Layer 6 of a small transformer language model trained on English Wikipedia (15 layers, counted from 0, width 128).
A neuron adds its activation times its output weights to the MLP's output. To switch it off is to set its activation to zero at one token and run the rest of the model.

Output weights of the MLP neurons that the questions are about. A number n stands for n times 0.011.
n7: -20 -41 -33 -21 -12 29 3 -51 0 21 -16 -6 27 7 3 -53 1 -2 -21 -33 30 -16 11 -8 18 19 -10 17 49 -6 16 -33 -33 18 12 -21 42 -28 -35 20 14 16 -1 4 -1 7 38 15 2 -19 -11 -70 6 -26 13 33 43 49 9 20 14 -4 -4 1 -12 40 31 19 -52 -9 -25 -6 -31 46 7 -7 -16 -4 17 11 5 30 -18 3 -44 15 -51 -19 -12 -16 -31 28 28 -3 -6 -13 -50 3 5 26 25 6 -6 15 -37 -33 15 -54 -19 3 40 -5 17 -2 -28 38 37 0 38 15 27 29 -35 10 -19 -33 -8 34
n10: -2 26 1 -18 -20 -9 23 -61 15 -18 8 43 12 22 2 -6 4 43 4 -24 9 -29 -34 30 30 29 40 7 -19 -29 -23 18 -27 13 18 -7 22 22 34 -31 35 25 16 -42 32 -50 -1 49 35 -16 25 -39 -4 11 8 -6 8 -10 1 8 -8 36 21 25 -63 -19 -34 20 -18 9 7 0 -3 -19 10 13 8 21 6 8 13 -16 38 -19 -37 2 17 13 -1 30 50 -8 -36 -58 -39 0 23 -21 8 12 -12 -35 47 -16 14 -19 45 29 24 5 33 -21 -24 22 -5 -5 -19 46 35 -40 10 -12 14 36 45 -18 41 -1
n19: 6 13 -17 7 -27 -22 34 -20 29 -6 -9 26 -6 -18 5 10 -3 16 13 -14 37 -5 3 -10 7 8 17 -35 35 1 33 -7 42 52 18 22 -47 30 8 6 30 -28 19 -17 9 10 6 -26 24 -4 24 48 -5 11 -18 -8 2 40 14 -5 12 16 8 45 11 20 -2 -12 25 -1 -25 -1 -8 30 3 -14 12 -18 23 -6 29 23 10 -19 -91 54 11 -24 -24 22 22 37 -2 -25 9 -10 42 -11 -2 28 -9 9 46 -21 35 -10 50 -48 -23 37 25 33 1 21 -33 -21 16 23 0 -52 6 -4 -8 16 17 -6 13 1
n43: -29 5 -82 19 -4 -30 -22 23 13 57 -27 5 13 -21 -23 -36 -20 -10 -13 28 15 -17 -17 11 -6 17 7 -31 6 41 -18 -7 20 16 14 1 39 15 50 -1 33 6 -2 6 31 -24 2 12 -48 13 25 21 -7 12 -19 19 22 -7 8 -10 22 53 40 -30 -3 32 -7 -25 10 -9 4 -10 1 34 -23 37 1 -13 42 29 -2 6 -55 13 -12 -5 29 -4 -4 1 -15 -17 -38 -47 -48 5 59 1 11 -19 7 17 -26 -44 -27 -20 -19 2 -31 -1 -13 -15 -11 31 -14 4 53 -45 -4 1 21 16 -72 -30 13 -26 45 -5
n48: 43 27 29 -17 39 2 21 -13 13 -43 -32 -23 0 -19 53 -7 44 2 -2 22 -4 52 -4 32 0 -50 -8 33 -42 17 27 -25 0 -11 11 25 40 -1 16 -13 6 -2 28 -12 7 43 -25 5 22 1 60 55 8 -16 29 -13 -12 -44 7 -27 -5 6 -7 -33 42 -8 -5 84 -7 -4 -4 -22 -15 35 17 3 6 33 -18 13 -28 -5 -1 18 -20 26 -20 -25 19 -14 43 -26 1 -10 -36 -20 47 -35 -16 10 27 -11 -29 6 38 13 3 31 12 -31 -7 1 -2 -6 -23 -11 36 -10 -5 5 -30 4 10 -29 2 -29 21 19
n66: -19 26 -27 51 41 -2 -18 18 -19 -15 28 47 7 -2 -19 36 6 38 -17 32 -21 -34 -30 -17 -13 61 -45 2 61 -18 -5 6 -37 28 -9 8 41 9 11 11 -31 20 15 7 4 16 74 -12 38 54 -23 13 11 36 -78 19 19 -24 -6 -7 33 -22 -16 -14 24 23 -38 21 -19 -9 -2 -13 -23 -9 -13 29 11 19 -2 -29 26 -30 -5 18 -13 28 -31 -5 -48 11 -5 -11 -27 23 3 50 -35 4 -3 13 -30 20 -18 16 -52 -21 -25 24 -20 -15 -5 -44 51 -30 17 21 -17 -24 16 7 -23 -8 39 26 12 8 -39 41
n132: -34 -34 12 42 17 20 25 4 -17 15 -14 56 16 -37 -22 -9 8 9 25 2 25 38 -14 9 -46 -37 -21 -60 -46 -16 -20 2 5 -28 8 -29 39 1 1 -23 21 12 -65 -28 -9 9 7 -21 7 -53 24 -26 18 23 -19 -15 -7 -66 14 -8 -23 -2 19 22 14 1 46 11 1 3 -11 45 -5 0 -10 -8 17 -22 -1 24 -5 15 -35 -13 29 -22 -38 -14 -26 10 37 27 -33 -19 -22 1 44 3 4 15 11 3 -23 17 -45 8 5 12 35 -10 23 -13 -12 14 -18 1 16 -1 -35 -29 -43 -23 -4 -35 13 22 -37 -24
n158: -44 -39 -10 0 16 28 18 -16 -19 -7 1 33 28 -6 -20 -1 21 25 -16 21 -52 -19 5 20 11 -5 -7 -32 2 12 17 15 20 -2 9 24 23 -20 12 -4 10 7 23 16 -37 -40 -28 -23 10 39 -32 2 -46 33 0 -40 -10 23 -26 39 27 9 12 21 -19 4 6 -37 31 23 25 -10 -3 9 -13 -34 -20 -27 -23 -9 18 -17 -16 7 -16 -1 1 -16 -43 -4 -5 14 -1 26 16 -33 31 -14 -35 -20 16 17 18 31 -35 -5 17 -38 -2 32 -3 32 -36 4 26 36 3 -15 19 -39 -8 -13 -30 18 49 43 -24 -4
n190: 35 -27 -31 -81 59 6 -9 -18 -35 51 23 -18 37 -5 4 -41 -12 -13 -9 -42 17 5 9 37 17 2 -26 10 -14 -14 0 -22 21 14 19 -11 -4 20 28 -11 3 21 -38 -2 5 -9 36 -11 40 -5 10 14 29 -11 -1 -14 -16 19 -34 9 -39 44 -18 -14 26 26 40 30 -12 -21 -28 28 -29 10 -11 33 38 2 26 2 23 -6 -7 -7 26 21 -6 0 -13 -12 9 8 25 10 -23 52 -18 60 -42 11 34 8 -35 3 -30 -7 17 -16 4 13 -43 -9 -28 11 -15 -14 -9 27 -2 3 27 -26 2 -44 19 55 -10 1
n195: 10 26 -4 6 -40 11 -18 34 -6 44 -17 -1 -14 26 -18 -52 16 58 12 26 -17 35 -11 -12 16 34 12 26 23 -20 -11 -34 -24 34 31 -7 -38 15 -52 14 -26 -11 17 -25 9 5 -41 -4 28 -18 3 -19 -11 10 17 19 -6 1 -28 2 -31 -31 -32 -14 0 -29 -25 -13 1 -3 -32 19 -11 22 -15 2 -14 1 -4 -24 33 27 5 14 -4 -36 11 16 -8 14 -30 9 1 31 13 2 4 -19 -8 -2 -21 10 12 29 10 17 -50 6 16 9 8 10 35 33 -19 -17 53 -1 6 -8 -6 -36 25 14 8 -65 11 -6
n199: -18 40 10 -1 -22 -22 -13 -21 0 13 12 6 -15 17 -16 13 34 22 12 -5 4 3 -35 18 -7 -8 -54 29 29 52 8 16 22 -15 78 12 0 -20 7 35 -3 16 -5 -26 -9 15 12 22 -3 -24 40 -7 20 -48 -21 -32 -36 -38 -17 40 9 26 23 0 -19 1 -66 -6 15 -1 -26 10 38 5 -3 7 12 -7 13 -34 -9 30 -11 12 -19 59 -12 -9 3 14 -8 -12 -50 -23 12 46 0 -20 -15 -37 13 13 16 -13 -3 -23 3 39 -12 -10 6 -23 -28 -10 -25 31 1 -9 34 4 9 23 49 53 6 21 -5 -23
n223: -5 -23 -8 -25 44 15 -10 43 5 2 7 28 -21 6 -40 -4 -45 -31 -25 3 6 52 -36 31 -12 -8 -39 -24 -2 39 -40 15 47 -13 48 -5 19 -10 18 -43 64 -18 -17 -3 10 10 -21 -14 -2 -13 -37 4 33 -6 -29 37 9 5 -13 51 17 31 -62 -37 3 12 -4 8 48 -12 -2 -1 21 8 -12 -19 -7 -58 -3 8 42 -16 -7 -44 -30 38 -4 -5 -1 20 15 -1 15 6 -8 42 48 -20 -18 -8 -8 11 -16 -16 -31 19 -26 3 -15 11 -11 -8 -16 -22 26 15 -49 17 -35 15 -16 15 -8 5 14 -16 45 15
n260: -1 26 -65 19 -20 61 -19 -5 -8 35 -2 16 -5 46 -22 -19 -8 -2 -45 0 17 -2 -9 -8 -11 8 9 -22 -1 -5 -39 51 53 21 32 44 -25 -2 18 28 21 8 -42 -8 -28 -33 -41 -24 -2 -17 -13 -19 -28 9 -6 -44 13 18 -2 -23 -7 15 -22 0 9 16 20 23 -13 21 18 30 -48 24 -34 15 27 64 -1 -26 -24 -49 6 -10 8 26 -8 -3 37 -45 -15 -8 -41 16 -7 32 -26 20 26 -58 7 2 0 4 -9 -14 8 -17 11 -59 -33 6 39 8 -2 -6 -20 26 -6 -11 -12 -13 1 6 -1 -56 -9 6
n278: -97 -12 0 22 -11 1 -10 -3 -12 -18 30 22 15 -14 -9 4 -7 -24 -25 -24 -41 12 26 -26 16 -1 -1 14 6 -1 -36 -3 -18 -20 -20 10 -31 1 -5 21 -58 -25 21 -26 -8 -4 -27 -20 18 13 -61 4 -18 17 13 50 -28 59 -8 -1 14 0 -4 -33 -10 18 -11 3 37 -20 9 17 -11 31 -9 16 -16 3 34 -3 13 -30 -67 12 -28 30 49 -33 38 -21 -11 4 24 12 -6 7 46 -7 -7 40 -9 -32 -5 -8 4 -33 -19 1 12 -15 12 -10 9 38 32 2 6 -19 -25 -24 -14 34 33 6 19 0 47 -24
n294: 19 39 2 26 -3 9 -31 9 -16 -31 8 3 -4 19 -34 29 17 -19 24 -21 16 6 42 39 6 -1 -35 -2 2 -12 -13 -29 -4 9 37 -48 -14 29 11 1 33 -10 14 27 -3 11 42 1 -18 10 46 23 -1 6 1 16 13 30 -1 -4 -33 14 18 32 -25 -18 0 2 -6 10 7 19 -27 -29 -23 53 -4 -3 26 -30 46 -78 20 5 22 12 -31 -21 -18 30 23 -25 -27 -31 -26 8 -12 32 -25 44 -9 -4 -34 -29 53 -4 -11 -29 20 2 6 14 22 -6 -6 -82 -21 -11 31 -62 -28 19 46 8 -34 18 -26 3
n298: 1 -25 -22 -6 27 -42 76 -9 -30 -3 22 -2 -37 -8 -19 -19 1 8 6 39 9 12 41 -12 31 -29 -3 -5 -32 41 -28 3 18 -35 17 -8 -11 9 -16 -51 -21 -35 31 -14 -3 27 -11 -17 -16 8 34 41 1 -10 -3 11 13 1 -4 17 24 18 -9 42 -34 27 -12 26 47 -20 7 -2 33 -32 -17 -38 3 24 27 -26 -1 -24 13 39 -2 -29 62 -21 23 -10 -30 -18 -36 24 -10 4 6 -34 18 -14 8 29 37 25 -17 -47 -17 -8 37 -2 7 -45 -8 -29 -43 43 3 13 -26 -23 -18 -30 -4 -1 9 -27 -17 -8

Each question names a token from some text and the token that comes next. It shows the activations a of the neurons there, in the order above. A number n stands for n times 0.15.

Then comes g, the gradient of the next token's log-probability with respect to the MLP's output, scaled to length 1. A neuron's effect is roughly proportional to its activation times (output weights . g). A number n stands for n times 0.0038.

"ac", then "ation"
a: -1 0 -1 -1 3 -1 0 4 -3 4 -1 0 -1 -2 1 4
g: -3 15 -25 40 -22 0 -1 8 6 -2 -24 14 24 -28 17 -37 15 68 -38 -14 -10 33 -22 -15 -8 -15 14 -29 16 -12 42 14 70 5 -4 1 -12 33 -18 28 -35 -21 -30 -5 -2 6 -14 17 -11 -1 4 18 -51 12 6 8 -30 32 52 -30 27 25 -39 11 49 7 46 -25 13 -47 2 15 -11 -19 10 18 -17 14 14 -12 -14 -2 -14 13 -9 30 0 17 20 -6 -34 37 -26 3 23 -43 -22 -10 2 5 -24 10 2 30 -8 -20 29 9 30 18 5 -20 11 -13 1 2 25 16 -10 16 37 3 -29 -17 6 -36 -16 2
Switching off which neuron hurts the next token most? n195

"-", then "b"
a: 0 0 -1 2 -3 1 3 2 -2 9 7 1 0 7 -21 1
g: -4 33 -16 9 -1 21 20 19 -6 -12 -35 1 15 -11 -2 5 13 4 -4 3 0 10 10 28 14 44 2 9 24 8 10 -23 -14 -4 3 -25 2 -54 58 -45 -55 -48 33 -14 3 12 -17 -26 18 7 -30 -4 -12 48 19 -39 1 -15 -15 8 -12 -21 -4 49 -37 16 -13 44 31 -1 11 -38 -13 -3 18 33 29 9 4 20 -39 -1 11 31 10 17 4 34 -1 -33 -2 -14 5 -9 -30 -29 29 -17 -21 14 53 -11 34 -33 -39 -5 25 -7 43 -6 32 -23 8 -3 -17 -11 22 -29 19 -28 -26 -16 -3 21 5 -4 12 -23
Switching off which neuron hurts the next token most? n278

"s", then "k"
a: 3 0 0 0 -5 -1 0 -3 1 -6 0 3 -1 -1 1 0
g: 29 -19 6 18 -20 13 0 9 -33 12 19 44 -22 -3 -12 -7 -9 25 17 28 -60 -12 0 -8 25 14 58 3 -16 -4 -32 26 -16 -3 8 18 34 15 -20 -13 50 11 25 -3 3 -20 5 -8 9 -7 6 28 -25 -13 -8 -3 -24 23 -15 26 26 5 -12 -5 -8 16 -38 23 -1 12 7 -16 8 -39 -3 0 -22 -9 35 -19 38 6 -23 -27 2 19 -19 -10 40 5 -15 -23 12 21 13 12 41 -38 10 35 16 -31 -2 -15 -17 30 -44 36 -10 12 3 21 -17 -21 -14 -92 12 32 29 50 4 2 26 28 1 -8 -3 17
Which neuron, switched off, raises the next token's probability most? n195

" h", then "ot"
a: -11 -1 5 0 0 3 -2 -1 1 -2 -1 3 -1 1 4 0
g: 36 -7 10 -49 -7 -35 -36 -3 5 4 8 17 21 -39 -19 19 19 -4 -78 22 -17 2 -36 -6 -4 -25 -11 13 -26 -8 27 -33 27 2 55 13 27 -1 18 15 7 5 1 21 7 -21 18 -27 -9 16 -10 5 54 16 5 5 -42 -27 4 13 -18 -24 0 37 17 2 12 17 30 -15 21 -3 32 -4 7 -8 8 44 -6 -1 7 -6 12 12 -6 -11 0 48 -26 23 5 11 36 -39 10 -18 22 -51 4 -28 15 8 -7 -11 7 -10 -13 -66 -35 6 -34 0 7 -12 -6 8 -35 -16 -26 6 22 12 -42 -24 29 17 30 -1
Which two neurons, each switched off alone, lower its probability most, in order? n7, n223

"ag", then "ic"
a: 8 -2 -1 3 1 -4 -4 0 -5 -2 4 -1 1 0 -4 0
g: -9 -33 -42 -5 41 21 -10 -1 -34 63 -17 36 4 6 6 -26 -11 7 -2 6 -36 47 -20 -51 -17 14 -22 4 -36 -16 -14 37 -4 -25 23 -5 -27 20 40 -10 -17 38 5 -7 -4 -4 18 0 -12 -60 -45 -13 8 32 26 -35 -4 -9 42 -21 24 -44 36 -35 21 -22 18 6 27 15 -29 0 16 -21 -2 1 14 0 -4 -26 7 7 -7 -6 -17 10 2 6 -14 -13 11 1 29 -24 -8 -15 -37 -4 -5 14 6 -4 4 -5 9 38 -46 -20 26 24 -45 -15 -41 17 9 -18 2 -30 23 20 8 -19 -21 -3 29 14 -9 -15
Switching off which neuron hurts the next token most? n294

" res", then "p"
a: -2 1 -5 4 -3 24 1 3 -13 0 -1 -2 2 0 -2 2
g: 36 4 -6 -27 13 15 -30 -8 26 21 2 -21 -29 -4 -21 -8 -12 -24 29 -15 -8 5 -45 -39 -6 -6 -17 13 13 46 15 -16 -40 29 23 -48 4 -13 -22 14 -18 10 52 33 34 21 19 29 -6 11 -15 30 -3 49 -6 33 23 -37 -19 15 5 -4 33 4 24 -18 8 19 -12 -21 5 13 -34 -16 -19 31 21 6 -6 4 11 -21 -36 -4 2 -50 26 -10 -23 32 0 -6 -4 -18 12 11 19 41 32 27 32 -1 5 16 12 -13 60 -2 -17 16 -5 12 -28 2 -22 3 -22 17 2 -35 -45 15 23 13 32 -7 28 -45
Which neuron, switched off, raises the next token's probability most? n190

"op", then "en"
a: 3 3 2 0 1 0 3 1 -6 -1 -4 -1 0 -23 -2 6
g: 28 55 -17 2 -32 -17 29 1 21 -25 25 -1 -4 15 52 10 14 8 17 -2 2 -2 22 -4 56 15 11 -21 -4 25 -13 0 7 -11 -8 -1 14 -5 3 -35 -1 44 2 9 9 -18 -39 -2 -46 -3 11 4 -15 7 7 -49 32 29 43 49 -12 -32 -6 11 32 -33 11 11 39 -21 -8 -9 2 41 -26 23 6 -20 8 -48 -6 -17 29 11 -9 -5 5 -10 24 -3 -23 -20 -35 -34 25 -3 -5 11 48 45 -12 -5 -16 0 32 -22 -4 15 6 32 -35 -10 52 -27 19 21 -4 -38 -22 -10 35 9 19 7 0 -3 36 10
Which neuron, switched off, raises the next token's probability most? n132

"re", then " of"
a: -7 0 -2 -2 -1 1 1 -5 -1 -2 0 8 1 -7 1 -2
g: -11 -7 -4 20 -15 2 -40 2 -5 35 -15 4 25 8 -38 11 -16 -31 26 32 2 -21 3 30 -33 -21 -8 -22 -8 0 -29 10 21 -11 21 15 -22 34 -5 -20 34 31 -28 4 -12 17 10 4 15 -12 -13 -11 6 -26 -24 -17 42 26 -22 -32 -15 33 32 19 34 -18 14 2 -28 56 -23 31 -27 -27 -8 33 34 35 10 -12 -20 0 28 5 12 -6 4 -12 43 38 11 -5 10 20 -8 27 -60 -25 -2 58 -43 -1 12 -24 -10 28 3 -13 27 15 -6 -9 11 -13 -8 22 36 -35 -13 -31 -12 -13 -16 -16 46 -1 27 31
Which two neurons, each switched off alone, lower its probability most, in order? n278, n158

" f", then "ire"
a: -1 1 -83 -2 1 1 0 1 3 0 -1 0 -2 0 0 0
g: -16 10 10 -4 6 -7 29 -26 0 -10 -7 -5 -16 17 -46 -6 20 -17 -8 -52 33 4 31 23 -12 32 -58 16 -3 -31 5 21 4 -14 10 7 -58 -14 -2 -1 13 11 -19 -12 34 22 16 -39 -3 -2 27 31 -1 -5 -8 16 -18 33 32 -14 -3 20 4 -23 29 5 8 19 46 -2 -24 19 -38 -25 -16 -6 48 20 -9 -3 -24 -22 -5 15 18 49 -12 10 14 -24 -21 -42 65 11 10 -9 -66 22 -31 -12 24 1 -14 -5 4 1 6 22 33 13 15 5 18 26 -13 8 -22 -23 13 -35 -2 -23 -18 20 53 18 -1 -10
Which neuron, switched off, raises the next token's probability most? n19

"ent", then " years"
a: -1 0 1 1 -14 5 0 2 -1 2 1 1 0 3 -14 -1
g: -13 -6 -2 23 -33 -32 49 12 -32 -5 -13 23 -11 13 15 32 -11 17 21 35 -8 10 34 11 9 48 13 -36 14 -23 -14 -5 -15 13 -33 6 1 15 -77 -20 10 7 35 -16 -14 8 -33 23 15 30 8 -8 -39 7 14 -44 5 -5 -6 14 2 17 17 19 -32 -39 39 -14 42 3 -8 10 36 -3 23 16 26 11 -40 -16 30 -32 -14 -17 18 16 -10 17 51 15 16 30 9 -25 -2 -1 -10 17 33 -2 2 -25 18 4 -21 16 1 14 16 -6 -18 -15 -47 16 20 56 14 18 9 -30 -13 -20 -44 30 5 -13 -13 17
Switching off which neuron hurts the next token most? n48

"st", then "ru"
a: 0 -1 2 -1 2 5 -14 0 -1 1 0 1 1 7 -12 3
g: 14 -17 38 -7 -11 -5 -28 7 -46 -25 -2 31 -4 19 -37 32 29 -54 23 -21 -15 -15 22 -22 11 -1 6 25 10 49 -22 6 -8 -3 -58 4 16 -11 -4 27 -26 6 43 38 -37 -11 -34 -1 -45 39 19 -35 1 -13 25 10 -5 -27 35 -37 -12 -1 -9 3 -25 -17 52 -21 -18 23 -36 7 6 4 14 5 7 15 -14 -21 49 -4 9 36 -5 -12 14 -2 0 2 36 0 -31 -14 -4 32 -7 8 26 16 -34 7 20 -23 19 -23 17 -5 -7 -27 -26 -20 -5 4 -13 25 -10 -1 21 -3 16 -31 28 4 -9 -18 33 53
Switching off which neuron hurts the next token most? n132

"el", then " to"
a: -1 1 -5 0 -1 5 1 2 -1 1 -1 -1 -2 -4 3 -2
g: 7 -1 4 33 -27 31 7 10 24 10 17 24 -70 -28 7 -28 -13 19 15 -30 -30 4 -21 1 -61 -14 -34 -18 31 -4 14 -30 9 -13 20 -11 -32 5 12 16 5 -7 -15 -6 13 11 25 -45 -40 20 30 0 1 6 -36 19 2 -11 -30 -10 -1 16 -19 21 30 -48 -10 12 12 -1 31 4 38 -9 6 18 27 26 17 -5 -9 -1 5 -24 19 0 -66 3 1 -1 -21 -5 -25 -1 -24 32 -11 -25 32 50 -26 2 -5 -8 -41 -50 -18 5 19 -20 41 11 13 1 -3 -34 9 -39 10 -9 -31 -23 35 10 7 18 -22 -20
Switching off which neuron hurts the next token most? n66

"The", then " b"
a: 25 0 7 1 1 -5 1 1 0 -1 0 0 3 -1 2 -1
g: -16 -18 -30 3 6 47 -27 19 -26 5 21 16 2 44 -1 -37 -6 -18 -8 -5 -6 -28 -6 25 -3 -39 9 -11 45 -5 -15 -35 14 41 -14 31 16 0 -5 -4 -15 25 16 -23 -26 7 -26 -10 3 -33 12 17 15 6 35 48 14 -54 10 2 -16 -13 12 -8 4 -7 -36 38 -3 2 26 2 3 -36 1 -1 -3 -23 32 -10 31 1 18 27 -40 19 -37 -13 5 -11 -12 -10 25 -10 8 -31 -8 -35 0 -29 47 15 5 -7 14 -25 20 44 -18 -3 5 -72 11 -7 -49 -12 19 1 8 12 42 3 -29 -31 17 9 16 -45
Switching off which neuron hurts the next token most? n7

"ed", then " out"
a: -1 0 0 4 -22 0 0 -1 1 -6 4 1 0 -1 -1 2
g: 20 13 -3 11 23 53 4 29 47 15 -14 0 -19 7 35 -7 40 -2 -29 -3 29 -5 6 6 10 32 18 -25 27 23 -38 -8 13 37 30 -10 13 -18 -28 -9 21 32 10 -15 5 7 -30 30 -10 29 -31 39 16 -33 5 2 9 6 9 7 19 17 14 23 4 -14 4 -56 4 28 9 -27 27 -11 31 -16 14 14 -31 -26 5 -39 16 20 7 8 -36 26 -41 -43 -7 30 23 10 26 10 23 -5 2 26 -19 35 -13 -11 -35 -57 -14 7 19 39 1 4 -4 28 -3 1 25 -44 -54 17 -22 14 19 -15 -22 -2 21 1
Switching off which neuron hurts the next token most? n48

" S", then "q"
a: 0 0 0 0 0 -2 -1 3 2 0 -6 1 -1 2 -3 0
g: 10 12 9 -22 -22 -16 12 -36 -11 -52 -23 13 -37 -29 15 -3 -19 -13 -4 9 28 -69 -42 -7 -44 -32 -32 10 -5 8 -9 -14 22 -37 48 3 14 -4 -26 -25 30 -24 -4 4 33 34 8 12 0 7 28 -7 15 1 -27 -6 -6 -14 -3 6 -6 16 1 45 -32 -18 2 -9 -6 12 14 22 12 10 -46 14 18 0 29 18 -8 16 23 -62 7 -17 -6 -34 30 -34 -25 27 42 18 -15 7 6 34 7 -24 23 9 -15 0 -5 -7 -2 30 -7 -11 9 17 3 8 48 -33 38 -2 14 -32 31 4 11 42 -8 5 -47 2
Which neuron, switched off, raises the next token's probability most? n199

"-", then "w"
a: -2 3 0 -1 1 3 0 3 1 4 -1 1 -3 -3 -2 -1
g: 43 -31 3 -19 10 -7 13 -11 -22 27 36 -31 -57 4 -34 3 0 -6 16 0 94 -43 -8 -17 -2 -22 21 -16 -5 -10 12 33 25 20 18 31 1 43 -2 -9 28 -13 -32 17 -12 -4 3 -32 1 -38 15 4 5 -22 -9 14 -25 -50 19 -2 -11 -10 14 -10 21 0 -33 -33 20 19 0 13 -31 -6 -7 13 -32 -26 -51 -26 -34 -10 -10 -30 9 29 -24 38 -3 34 8 9 -10 -16 -26 9 -11 47 -22 8 26 0 -23 6 13 -1 3 19 21 -14 3 10 22 12 11 -41 23 29 -9 4 -21 11 -28 15 -22 -19 -20 14
Switching off which neuron hurts the next token most? n278

"ill", then "age"
a: 0 0 22 1 -1 0 1 1 2 -7 5 0 3 -6 1 -3
g: -13 14 19 -38 -17 -10 20 -1 -4 11 -33 0 11 49 6 -4 10 8 -19 -9 -15 -18 -2 12 -32 -52 -4 4 -27 5 0 -5 4 31 6 5 -9 40 20 -27 51 -1 -34 -10 -49 0 -45 6 -20 11 37 14 -32 -31 9 24 8 41 17 -12 5 12 -21 -10 -21 23 -11 22 -40 1 16 -23 -37 -5 -21 -35 40 -1 -16 4 13 -9 20 -27 -26 9 -17 -17 2 -9 23 6 9 -11 -18 -35 20 15 24 -8 8 23 74 -35 -6 -17 -22 0 36 5 3 -5 -6 -3 -64 -5 -11 -5 29 12 42 -18 -51 32 -2 -33 15 0
Switching off which neuron hurts the next token most? n19

" to", then " new"
a: 0 1 0 2 -9 2 -3 0 0 5 -4 5 2 0 0 -5
g: 16 0 6 -13 -37 5 -15 -31 4 -17 16 34 16 -3 -48 22 -26 8 1 -9 -18 -35 11 21 -12 -36 8 -34 -5 5 -63 9 -60 28 21 -15 35 6 -4 9 -2 44 -8 11 -19 27 -2 -14 -29 -42 -18 18 -15 6 -30 1 -37 18 16 -39 -16 5 3 18 -35 40 -1 1 -14 11 -5 -19 12 32 11 21 -33 20 -6 4 5 42 15 26 -33 -29 -32 -40 -29 -13 -10 22 -26 -9 -14 28 -47 -18 -23 -10 -2 -23 -12 -63 -5 -9 -12 21 -32 3 19 18 4 -27 -18 -30 -17 14 -46 -13 -3 23 -6 12 -7 11 2 10
Switching off which neuron hurts the next token most? n48

"u", then "ff"
a: -2 0 0 -4 1 2 0 5 0 6 -1 2 0 15 -2 0
g: -37 -9 55 -13 31 15 -27 4 3 -28 28 -26 -23 -5 -2 -15 27 12 -1 -20 3 -20 -28 13 5 -10 -34 6 -11 -23 -31 16 23 6 -29 -2 -5 -25 15 -29 52 3 1 -6 -3 17 -21 -18 11 11 17 16 0 24 -23 -21 -13 -2 22 -6 46 92 21 -10 -20 41 -9 -12 29 -33 33 37 23 1 16 9 -32 -23 19 7 -27 7 36 11 3 -15 -25 -6 -60 -49 -7 -9 7 -41 12 -3 -20 1 13 21 16 -29 36 -38 -3 1 17 26 -12 -11 19 22 5 43 -26 -8 14 11 2 -15 -19 2 -9 3 -12 -35 11 -18
Which neuron, switched off, raises the next token's probability most? n195

"ect", then " "
a: 0 1 0 1 0 4 -1 1 0 8 1 1 1 -2 -1 -5
g: 12 20 26 14 -4 -23 -18 -3 -2 12 3 -14 -3 -10 -14 -1 -59 0 -12 35 4 -12 35 30 -14 -4 10 25 -35 2 -36 -13 -26 37 -1 11 2 10 24 60 -18 -8 -14 1 -11 -9 55 11 -28 -22 -10 -14 -14 -5 16 -8 -41 17 14 16 -13 -5 28 -32 15 48 23 -30 2 37 8 10 -29 25 -21 -26 38 19 14 -8 -14 -10 -9 9 -31 -8 -17 -11 4 -10 26 47 -23 -4 -6 -23 0 6 19 33 14 -39 -31 -4 26 -13 -33 -39 -29 -34 10 55 13 -13 -9 -25 -4 1 -26 71 -10 -29 -32 0 5 3 -19 28
Switching off which neuron hurts the next token most? n298

" he", then " per"
a: 1 4 -2 0 -2 0 1 3 0 1 0 -39 -2 -13 -1 6
g: -6 -16 -10 -19 -17 -15 -34 -12 -19 -4 19 -25 35 -46 -14 46 -25 -1 -3 -3 -31 61 5 -49 -20 -15 22 -10 7 8 23 16 -1 -25 3 -21 13 31 -1 -19 3 9 9 3 0 22 -13 30 -16 -7 -43 -30 10 -41 -38 -2 13 2 8 -2 -2 3 4 -6 13 -16 25 -14 2 -31 -26 -5 17 -2 -1 23 32 -26 -8 37 33 26 31 -2 -3 -5 -11 37 12 54 19 -32 3 13 38 1 -11 -14 -31 -8 29 -21 10 -9 -39 -14 28 -62 46 -11 28 -21 40 -5 -10 -39 10 -13 -6 -2 -27 -56 7 13 2 33 15 15
Which neuron, switched off, raises the next token's probability most? n223

" V", then "ac"
a: 0 -3 -1 -1 0 1 -12 -1 -2 1 1 -2 2 -4 0 -1
g: 3 -5 24 -39 12 -25 -9 -13 -6 35 -22 -44 -9 -30 40 14 11 16 12 8 -17 -28 -51 30 -26 6 -12 -11 23 5 5 15 11 3 -5 -34 -14 1 -8 -12 -24 -12 -4 -19 -9 19 -19 16 32 -2 40 -2 -8 21 27 -11 -24 -22 -47 -2 -8 29 24 -3 15 -4 -16 3 -8 -25 -5 -7 1 20 -12 -17 29 32 3 -3 22 52 -44 8 16 -15 -23 28 -13 -64 -52 -19 -7 -20 4 -3 -32 14 13 -43 -1 14 -48 -17 4 -2 -21 34 -17 -14 -28 1 -14 -38 36 12 -13 22 -12 -27 -14 -17 14 73 0 -32 19 -21
Switching off which neuron hurts the next token most? n132

"l", then "-"
a: -2 0 0 0 4 4 -1 -1 22 -1 -6 2 0 -2 1 -3
g: -17 -15 -37 -4 -18 -8 45 -19 -8 9 27 -25 -19 -14 -30 -23 37 -25 -1 -8 3 -31 -4 25 -12 -21 -31 22 13 13 -22 23 34 18 12 15 25 -56 -5 -38 -25 10 -53 -10 0 6 -31 11 1 -34 6 1 -13 12 -17 -36 -4 39 -5 8 43 31 12 -18 19 11 20 28 15 17 -34 2 11 -7 41 4 -18 5 -36 -25 9 6 -17 8 -11 7 54 48 -15 -14 -30 3 3 -25 -16 19 25 0 -8 -12 -42 1 -36 -13 -11 17 -45 -5 9 0 -25 -28 -4 -16 27 16 24 22 -27 -19 29 -25 -53 24 -7 -29 -19 -32
Switching off which neuron hurts the next token most? n190

" w", then "ater"
a: 2 -1 0 2 0 2 -2 3 -2 0 0 0 0 -1 1 -1
g: 1 30 -14 -6 3 -4 14 -24 -11 -19 -9 42 3 -2 34 -56 19 -23 -9 14 27 -3 24 7 21 4 1 -8 -30 7 -4 -35 18 -6 24 -12 25 9 -17 -10 -16 -14 23 -51 5 10 7 -41 -22 -2 -15 -22 -2 -3 -10 20 -35 13 -37 -17 -14 16 7 -24 -13 -34 -37 -4 42 -9 8 -15 -42 -52 31 7 -33 11 43 19 -15 4 -17 2 -10 -13 -44 -2 5 13 -4 -10 -6 -6 -19 -2 16 11 -32 -8 19 -4 1 14 -6 -34 31 72 -11 -17 -13 0 30 -23 -13 20 10 -80 28 10 19 18 -63 -7 1 20 12 -13
Switching off which neuron hurts the next token most? n43